Layer 4 of a small transformer language model trained on English Wikipedia (12 layers, counted from 0, width 128).
A neuron's activation on a vector x is GELU(weights . x), where the dot is the dot product.
The model reads these tokens: " and" " has" " two" " developed" " rec" "re" "ation" " areas" " around" " Lake" " Dav" "y"

The vector x that enters this layer's MLP at each token. A number n stands for (n - 500) times 0.0074.
0 " and": 639 209 397 595 230 453 602 545 352 578 345 618 535 297 537 527 412 625 559 427 588 709 587 669 559 261 704 478 463 348 341 673 563 395 418 549 463 541 520 503 343 509 646 357 275 662 457 493 651 568 662 505 430 599 546 692 549 709 253 328 579 341 653 664 338 345 569 409 544 460 506 669 356 567 226 323 653 411 571 417 463 516 494 318 488 570 532 805 727 649 458 526 490 428 632 554 523 796 610 456 459 564 480 441 430 270 302 449 647 636 385 534 497 447 642 507 431 407 455 568 438 453 368 593 458 548 344 646
1 " has": 615 186 349 613 427 517 604 607 403 541 375 683 587 524 564 540 549 632 440 448 527 672 533 493 488 396 747 357 433 242 455 730 673 292 419 519 453 467 537 732 376 601 627 328 218 710 579 647 581 420 584 564 415 502 481 467 525 614 298 225 556 361 771 479 349 482 511 465 681 464 438 683 401 449 158 305 709 646 657 502 531 591 509 239 632 464 305 756 572 695 516 340 573 456 572 599 543 744 717 395 415 504 439 427 443 323 362 412 550 492 528 613 575 426 533 631 496 361 321 735 449 363 420 573 410 406 328 625
2 " two": 627 275 321 684 431 600 735 444 456 544 441 494 481 357 668 530 658 479 573 442 475 336 538 628 624 420 684 455 352 281 367 663 638 302 435 459 521 476 448 735 487 649 686 419 219 524 554 424 591 599 451 582 494 682 579 467 608 608 196 435 667 388 695 601 239 377 551 547 499 638 440 631 455 488 342 225 621 434 606 562 562 581 483 134 409 438 418 778 379 401 491 483 571 516 554 465 505 661 372 220 532 554 252 579 590 280 359 476 466 519 574 550 574 372 594 491 648 442 373 769 632 451 367 616 549 592 295 617
3 " developed": 665 358 463 685 353 615 665 633 342 556 666 464 552 290 702 484 335 419 479 392 495 633 493 631 573 497 581 433 446 416 441 489 601 388 492 461 601 406 434 561 488 500 601 465 35 491 614 600 533 496 615 667 396 488 539 622 670 494 253 428 600 491 781 545 418 248 690 601 708 458 487 585 271 383 308 342 484 410 506 531 489 471 685 212 783 444 317 767 576 476 633 452 604 575 479 505 333 709 608 416 555 526 495 512 550 164 378 528 574 446 493 566 545 467 575 591 513 442 295 738 573 514 408 239 414 318 353 713
4 " rec": 763 108 424 775 509 520 576 517 231 566 278 612 593 65 517 549 435 485 418 340 591 530 445 517 323 437 556 615 600 542 482 591 561 447 560 689 532 470 614 667 432 268 819 478 228 369 580 620 444 618 567 452 471 430 622 564 450 577 317 483 682 437 529 462 496 394 464 591 444 406 413 644 338 527 277 246 601 561 557 539 551 224 553 454 464 542 478 390 621 625 734 328 619 502 572 265 324 613 693 417 524 529 616 607 546 148 512 544 834 468 596 612 459 441 395 627 648 426 589 571 492 609 428 536 459 361 477 641
5 "re": 840 616 444 736 364 578 639 561 378 558 416 490 543 502 468 439 475 661 317 371 445 377 631 549 391 445 519 455 483 313 426 623 547 482 550 491 517 621 592 423 391 637 839 222 228 265 764 668 417 506 725 445 556 364 515 760 447 485 440 357 599 494 399 486 262 457 571 385 598 545 548 480 298 629 220 461 440 377 532 616 519 577 584 419 432 523 459 488 418 515 763 425 440 568 518 395 502 591 903 166 368 543 507 487 487 188 607 403 529 666 430 736 468 650 509 577 663 346 438 599 605 360 401 337 496 621 660 651
6 "ation": 762 369 510 724 271 609 740 483 397 562 694 545 445 295 542 355 382 678 578 401 611 466 418 462 481 422 537 611 455 597 514 588 568 315 549 489 495 513 623 466 415 490 623 413 99 472 670 687 448 577 580 378 426 518 539 645 470 444 563 320 507 502 541 385 198 360 575 576 577 567 541 525 437 616 352 355 426 281 425 597 611 499 625 241 422 615 400 633 484 425 683 546 718 522 526 432 504 558 978 213 540 556 533 502 520 146 491 298 470 743 403 700 514 578 485 705 611 648 274 471 584 406 426 326 387 416 573 652
7 " areas": 669 322 666 666 404 666 481 410 268 517 473 624 506 367 505 544 466 406 388 428 476 598 564 483 453 278 399 774 535 449 439 564 500 384 433 527 541 491 581 636 424 685 797 307 101 351 677 721 505 435 629 550 315 653 528 527 582 450 453 207 498 382 656 425 359 365 481 638 648 553 515 553 308 318 401 340 508 381 461 447 603 410 613 192 652 576 448 741 532 756 551 637 701 568 594 498 369 642 883 330 486 598 486 560 538 260 362 393 568 588 517 699 753 438 404 754 386 351 348 464 504 466 503 375 438 495 592 458
8 " around": 681 164 606 545 369 752 351 426 392 522 417 538 419 386 389 492 541 591 513 441 450 480 653 476 627 512 457 500 545 453 529 652 644 378 379 549 585 463 449 655 211 506 694 442 217 485 635 585 647 537 719 507 338 497 644 522 651 585 391 167 504 282 614 481 356 336 517 363 572 414 566 528 353 367 643 354 444 345 532 505 432 466 470 342 629 617 514 740 586 717 358 444 570 552 437 543 519 911 595 403 530 503 410 549 500 160 417 405 693 486 452 628 699 606 608 601 526 345 442 517 403 563 162 615 420 564 699 581
9 " Lake": 710 196 709 579 393 674 353 412 509 558 526 604 649 428 476 250 555 583 417 408 483 530 645 540 604 385 605 599 508 538 386 419 447 182 580 364 542 373 458 591 457 506 772 237 219 294 564 527 608 435 517 569 498 434 615 604 516 686 321 92 653 521 811 660 353 238 646 357 502 565 547 553 415 310 591 330 485 371 482 388 444 453 720 399 667 464 607 684 464 680 363 425 531 526 385 600 400 735 735 576 489 594 370 612 415 161 559 490 714 355 642 541 616 634 421 552 472 443 490 515 472 498 346 496 427 526 646 606
10 " Dav": 784 269 418 496 479 669 498 399 427 376 392 480 563 372 375 359 684 562 242 468 505 650 562 535 580 488 670 689 705 424 474 527 367 377 585 316 683 351 523 743 426 541 636 422 266 265 575 435 545 452 520 527 529 698 521 424 294 665 484 157 584 442 671 461 529 341 838 479 330 695 400 599 298 472 539 356 619 586 521 460 362 571 702 333 334 513 637 558 690 530 572 379 524 373 537 306 536 637 810 567 557 596 827 495 290 189 449 641 786 480 605 501 552 407 519 600 561 254 403 494 495 532 263 481 464 504 390 594
11 "y": 758 448 416 369 308 660 463 266 668 636 475 532 497 589 417 452 503 597 516 473 536 636 507 458 654 468 519 384 470 570 472 453 489 401 411 568 610 470 420 518 313 680 535 262 237 425 720 517 504 475 594 699 618 690 575 423 221 551 403 292 577 586 457 685 225 288 577 426 413 596 590 638 336 583 430 193 473 306 671 583 243 607 675 219 459 376 536 506 503 628 606 404 624 592 573 466 600 492 841 379 510 548 492 317 306 226 509 628 611 671 430 620 607 566 375 728 700 653 476 718 579 485 422 545 345 498 205 689

Each question shows the input weights of one neuron of the MLP. A number n stands for (n - 500) times 0.0016.

n312: 338 701 461 759 461 386 507 706 471 478 493 431 347 465 595 479 315 486 412 719 568 518 474 457 472 544 553 308 345 493 394 624 467 475 348 389 666 544 550 308 595 407 757 474 510 573 559 529 646 471 681 431 572 576 615 525 471 522 430 466 463 675 300 307 653 511 577 172 461 651 389 236 363 711 760 546 412 446 325 425 397 433 346 451 576 604 496 626 311 433 632 264 664 596 580 430 524 391 480 532 592 367 434 539 394 561 374 370 340 467 606 376 594 697 469 308 564 440 678 638 526 633 518 458 460 549 575 536
On which token does it fire most, and how strongly? 5 "re", at about 2.1

n175: 525 621 353 483 672 600 466 461 423 497 525 416 282 476 619 431 569 391 547 353 652 531 615 353 426 451 689 481 414 541 476 540 389 626 612 618 483 342 406 497 603 497 489 580 458 478 460 557 695 531 514 647 615 593 526 533 553 486 500 426 443 503 489 432 428 437 582 634 484 346 351 599 477 369 590 734 477 497 373 436 409 503 469 451 492 506 636 464 561 620 605 563 577 645 559 487 459 534 456 668 474 489 538 470 358 466 388 565 426 293 602 469 552 603 649 537 424 444 638 463 420 508 640 423 645 416 395 489
On which two tokens does it fire most, strongest first? 10 " Dav", 3 " developed"

n300: 560 457 621 461 464 482 500 649 398 488 574 537 619 524 522 688 641 260 577 456 467 445 369 536 548 745 414 622 419 441 414 538 632 473 284 634 458 529 461 506 432 416 563 511 423 576 401 380 482 494 475 463 558 506 469 518 716 609 474 420 494 443 517 403 530 704 580 437 568 435 537 376 357 568 718 739 497 489 368 263 304 465 503 429 585 633 557 660 428 482 512 528 416 426 573 528 538 378 424 482 608 518 456 405 546 574 703 459 461 550 551 549 562 460 500 354 497 639 353 396 759 426 491 387 709 456 470 569
On which three tokens does it fire most, strongest first? 3 " developed", 8 " around", 2 " two"

n351: 522 524 585 379 633 691 415 448 401 415 454 494 459 464 462 534 491 594 366 593 349 634 690 389 711 500 445 386 394 440 624 417 535 338 416 590 537 453 531 604 482 636 376 511 603 404 452 712 595 516 529 355 472 472 488 494 420 662 640 618 436 358 554 520 660 464 443 357 531 478 520 645 426 579 542 336 602 468 398 556 277 523 416 518 521 463 513 404 522 652 234 522 362 525 440 620 645 603 454 516 668 447 515 383 383 541 709 360 681 458 663 566 448 600 260 484 368 566 585 327 402 533 506 458 598 394 555 512
On which three tokens does it fire most, strongest first? 8 " around", 9 " Lake", 10 " Dav"

n457: 465 361 503 476 579 520 536 532 620 443 569 402 661 623 509 375 368 416 477 273 488 409 397 553 404 512 607 628 482 495 497 590 497 541 509 582 403 575 340 567 577 424 377 484 536 608 773 656 427 518 394 350 500 452 497 561 488 509 332 626 361 564 650 633 404 253 563 404 575 368 622 593 634 420 580 560 666 585 573 608 604 506 559 468 449 523 444 330 316 618 395 530 506 377 426 492 503 426 314 515 482 547 602 535 470 450 615 644 462 549 589 497 536 486 464 381 625 459 411 441 437 537 573 440 479 221 381 471
On which two tokens does it fire most, strongest first? 3 " developed", 4 " rec"

n4: 357 410 477 486 351 415 424 281 486 677 560 486 514 553 545 507 373 664 580 465 446 630 553 585 342 392 597 470 364 393 400 399 393 538 212 674 466 426 574 275 570 520 436 570 726 549 377 458 557 404 661 555 428 393 353 648 619 558 254 448 546 690 549 686 378 383 569 557 527 545 519 383 595 640 460 497 490 615 598 514 584 518 418 636 441 456 543 520 595 610 347 444 419 396 645 531 447 376 465 565 159 415 681 473 313 462 343 393 409 707 379 410 509 651 662 692 468 606 465 337 601 347 463 509 614 610 476 616
On which token does it fire most, and how strongly? 0 " and", at about 4.8

n75: 550 520 653 618 482 514 572 419 486 467 552 572 435 309 377 577 313 353 254 456 617 579 378 422 770 584 675 387 600 599 700 493 507 500 647 424 371 389 521 574 528 550 457 484 338 455 313 551 423 600 518 601 403 475 303 514 659 693 362 537 581 511 438 571 521 399 449 623 483 427 410 430 415 601 688 698 617 500 740 521 605 366 589 472 324 311 451 593 369 201 649 409 496 413 460 543 497 777 414 525 718 496 428 419 703 690 546 678 307 357 750 438 440 493 551 464 369 323 439 462 536 427 394 322 612 486 465 457
On which token does it fire most, and how strongly? 3 " developed", at about 3.4

n259: 291 462 625 689 507 416 524 493 510 376 437 514 586 359 593 340 449 662 693 437 313 541 228 403 723 659 702 460 358 650 580 510 507 524 599 480 449 538 503 503 461 594 433 421 280 510 538 555 483 412 393 452 656 432 519 557 668 291 387 513 618 631 445 484 503 342 497 401 573 610 468 472 779 503 563 592 382 532 684 359 543 676 463 559 392 507 479 527 691 510 335 618 433 559 408 562 484 537 541 388 393 385 337 340 380 456 317 444 523 744 666 596 406 440 439 619 382 438 514 380 538 352 603 440 510 569 813 513
On which three tokens does it fire most, strongest first? 6 "ation", 9 " Lake", 5 "re"

n346: 387 549 470 558 376 636 586 581 458 475 428 684 417 491 512 683 573 428 401 619 485 668 443 588 395 456 497 241 570 613 529 430 528 491 564 406 417 425 524 425 634 506 588 527 431 518 547 432 560 601 422 407 662 639 343 665 676 555 388 355 418 473 327 500 573 446 512 446 569 422 523 605 258 551 527 607 463 540 506 682 488 373 400 491 373 409 532 527 473 589 481 450 346 351 272 517 621 564 457 521 463 524 362 714 546 654 445 551 503 513 689 618 322 489 654 362 543 590 361 389 419 274 416 459 509 449 563 457
On which token does it fire most, and how strongly? 0 " and", at about 1.1

n495: 515 429 547 530 521 458 548 423 503 460 635 551 342 573 415 426 489 600 618 460 533 410 621 417 441 448 524 305 497 716 472 417 412 657 449 650 401 517 367 479 544 703 321 497 548 535 617 454 710 446 632 473 581 400 208 550 452 452 403 401 457 330 615 393 375 556 552 582 579 528 475 369 491 699 632 409 405 472 372 571 541 700 485 743 558 452 585 383 420 529 558 442 657 476 461 597 523 594 542 566 396 569 587 559 293 542 587 339 527 608 390 442 336 404 526 473 463 500 618 537 473 558 559 463 576 398 577 434
On which token does it fire most? 6 "ation"

n124: 631 638 500 649 542 412 703 446 488 615 336 626 580 453 398 626 448 464 323 353 443 540 409 536 593 519 425 638 494 542 624 567 277 436 586 362 363 368 581 407 408 555 443 587 454 479 566 497 416 668 409 435 316 383 537 374 430 610 562 552 491 418 515 618 657 357 441 513 455 637 331 531 418 663 675 458 637 466 497 479 362 529 379 562 465 360 638 649 316 429 643 591 524 596 368 503 447 607 460 503 634 698 474 671 426 594 457 470 353 462 404 624 359 474 506 506 339 494 580 383 447 500 524 573 590 545 476 385
On which token does it fire most? 10 " Dav"

n72: 438 670 604 559 548 582 378 463 384 514 324 629 580 517 514 323 444 416 687 376 281 659 375 473 398 641 486 544 400 526 605 672 528 524 406 510 331 445 575 486 433 349 579 379 458 570 287 693 466 379 440 560 580 531 416 704 623 579 429 611 543 404 513 425 411 604 525 630 561 747 526 410 600 463 328 598 334 561 391 469 514 428 538 490 553 583 587 541 592 483 423 648 537 419 632 503 259 507 433 441 380 310 560 674 367 597 531 527 408 486 970 700 519 354 507 684 581 506 573 441 528 386 469 343 826 453 497 431
On which token does it fire most? 7 " areas"

n38: 426 526 627 534 620 392 519 322 472 563 521 566 604 433 449 218 512 561 534 417 761 550 478 284 537 366 546 439 506 480 529 676 601 413 600 611 466 412 592 463 452 429 287 436 597 386 407 623 479 572 541 528 438 475 576 714 469 512 189 500 657 540 625 471 315 442 500 623 482 471 445 442 567 567 718 558 325 506 611 472 427 545 531 715 566 373 500 658 522 558 570 465 595 437 528 566 398 359 486 410 484 441 446 515 428 674 444 652 534 359 630 456 664 503 399 538 374 571 484 405 478 415 659 569 456 594 718 475
On which token does it fire most? 9 " Lake"

n153: 538 484 392 585 622 493 533 514 502 611 525 490 352 465 399 372 570 350 495 580 584 585 490 505 572 524 590 470 495 528 572 575 534 481 407 502 491 634 579 400 516 427 509 568 516 377 403 577 614 488 381 483 455 593 389 547 615 365 380 482 529 601 391 520 390 618 353 438 472 652 589 469 605 576 537 461 553 454 268 467 574 490 425 518 525 448 615 406 448 396 425 335 540 729 488 474 606 519 469 462 517 507 507 542 459 482 427 565 570 429 463 531 568 549 482 505 533 398 536 414 454 555 474 624 447 539 500 439
On which two tokens does it fire most, strongest first? 2 " two", 8 " around"

n3: 600 465 573 348 446 563 671 514 423 544 376 434 628 556 480 568 478 303 568 408 531 535 583 494 573 524 553 466 408 527 535 371 625 587 529 481 440 549 574 424 695 566 588 461 359 436 621 488 503 480 494 485 468 451 406 565 722 333 654 416 344 420 494 484 753 419 500 581 559 315 500 641 547 382 534 716 615 401 361 432 472 431 543 542 395 423 527 454 406 472 518 585 378 503 506 381 558 416 284 408 485 635 500 514 436 470 604 618 455 376 425 588 455 573 618 465 489 460 459 445 442 472 316 567 774 483 378 454
On which token does it fire most, and how strongly? 3 " developed", at about 0.15

n223: 461 560 433 509 584 437 597 372 423 540 494 376 430 547 555 539 460 388 429 630 485 563 491 467 355 580 317 539 704 567 511 491 589 588 427 347 690 338 545 470 377 632 593 505 386 358 528 610 482 515 519 564 482 473 627 464 398 509 756 477 537 446 211 596 497 435 445 399 429 466 500 461 391 553 471 474 506 506 327 437 382 368 398 729 544 674 630 455 566 447 659 454 660 399 345 461 471 330 433 458 402 482 552 577 604 759 578 368 636 543 620 433 380 545 471 379 446 533 527 537 607 585 500 572 665 418 634 605
On which token does it fire most? 4 " rec"

n254: 487 390 540 607 662 491 500 549 543 388 417 579 449 500 624 599 605 368 380 668 581 425 513 360 611 539 451 345 397 593 470 350 535 635 393 693 575 565 599 392 500 553 606 542 562 370 452 580 478 453 548 449 475 627 485 549 435 331 544 375 542 307 464 400 758 580 644 484 525 644 441 453 435 430 680 384 510 295 391 238 398 467 463 359 594 641 570 428 516 497 471 326 587 612 380 448 439 532 383 538 551 440 588 525 487 623 453 460 472 687 612 605 421 482 398 418 320 595 570 671 324 491 587 464 255 365 565 647
On which two tokens does it fire most, strongest first? 7 " areas", 8 " around"

n379: 676 375 688 605 534 426 401 236 480 541 513 653 459 629 448 457 455 536 413 364 631 374 441 618 527 486 646 517 253 303 497 448 215 752 449 565 500 561 721 433 457 513 618 600 436 621 552 352 477 575 549 538 544 315 475 487 651 395 493 799 497 443 503 586 557 665 452 426 437 666 665 535 374 444 464 536 503 743 440 429 493 380 422 391 425 581 421 399 513 470 614 580 380 593 343 425 553 531 405 517 255 310 539 373 521 522 456 642 507 343 518 317 522 618 639 483 481 428 596 568 486 513 430 434 572 573 664 763
On which token does it fire most? 5 "re"

n273: 532 455 534 376 412 588 545 512 371 356 488 556 536 670 566 579 447 439 520 524 342 465 625 354 605 539 656 544 482 530 715 704 455 657 432 597 530 656 404 506 443 412 418 516 536 514 421 542 611 355 512 563 479 437 594 663 564 559 471 500 585 482 704 442 322 751 410 642 543 536 605 626 482 586 592 566 403 591 520 324 448 497 438 595 463 541 578 462 468 609 593 373 614 503 494 345 420 369 571 322 593 630 449 471 611 503 426 500 552 406 274 431 415 408 542 452 375 527 622 443 359 497 532 574 533 506 404 259
On which token does it fire most? 8 " around"

n433: 565 639 494 456 556 562 345 346 370 560 632 522 494 470 386 586 423 442 663 333 574 337 439 233 663 382 393 540 506 569 420 485 627 437 333 452 406 506 463 417 667 653 354 458 574 621 571 605 540 522 519 459 513 453 436 485 516 641 524 719 532 528 491 482 543 375 668 389 607 685 491 573 361 652 567 454 698 588 454 596 374 438 351 512 651 428 526 413 627 640 497 503 460 545 472 457 521 421 517 560 529 484 485 225 459 494 491 576 617 513 412 338 401 403 691 598 494 664 392 620 430 494 617 625 338 259 522 484
On which token does it fire most? 11 "y"

n344: 434 335 603 572 588 640 523 559 449 637 567 682 494 589 450 449 325 438 562 512 506 422 530 460 497 635 480 548 580 606 484 412 608 442 451 649 388 524 599 650 455 546 386 379 451 594 482 448 571 494 471 512 552 457 666 370 511 431 488 508 529 679 351 357 719 343 418 428 489 559 634 561 370 578 724 433 347 481 500 426 548 566 460 478 475 368 524 386 514 349 322 535 639 436 465 402 433 353 423 517 617 397 544 571 512 497 468 282 421 624 455 462 556 630 650 592 473 582 509 613 544 528 313 462 651 494 489 503
On which three tokens does it fire most, strongest first? 8 " around", 6 "ation", 11 "y"

n299: 450 563 638 506 403 688 484 640 422 625 522 481 446 469 603 438 416 379 407 650 475 576 559 522 469 413 435 441 550 410 593 485 356 656 443 381 465 640 484 360 408 566 406 472 601 640 481 423 472 440 594 725 462 388 426 460 619 399 500 440 692 560 718 586 531 358 494 305 441 423 533 553 526 623 312 432 561 444 522 666 357 385 415 589 485 487 397 601 660 555 539 600 338 458 573 456 528 268 350 402 455 351 573 382 673 621 532 753 665 529 368 555 412 432 732 510 360 520 676 500 574 383 646 359 500 565 466 528
On which token does it fire most? 0 " and"

n174: 669 628 320 481 450 578 354 735 391 691 472 674 475 442 538 627 602 273 485 506 565 447 335 460 441 439 558 577 519 485 449 410 309 620 399 473 491 604 584 410 662 606 597 371 512 424 490 634 506 538 481 465 509 753 515 639 316 544 530 560 548 522 452 379 652 531 583 421 352 407 350 532 328 509 573 561 542 679 385 378 364 621 584 417 427 409 662 597 422 436 318 548 370 365 376 477 540 399 518 519 254 421 609 447 631 659 645 531 435 403 441 567 634 515 560 509 601 529 468 560 420 543 556 450 634 396 608 431
On which token does it fire most, and how strongly? 10 " Dav", at about 1.3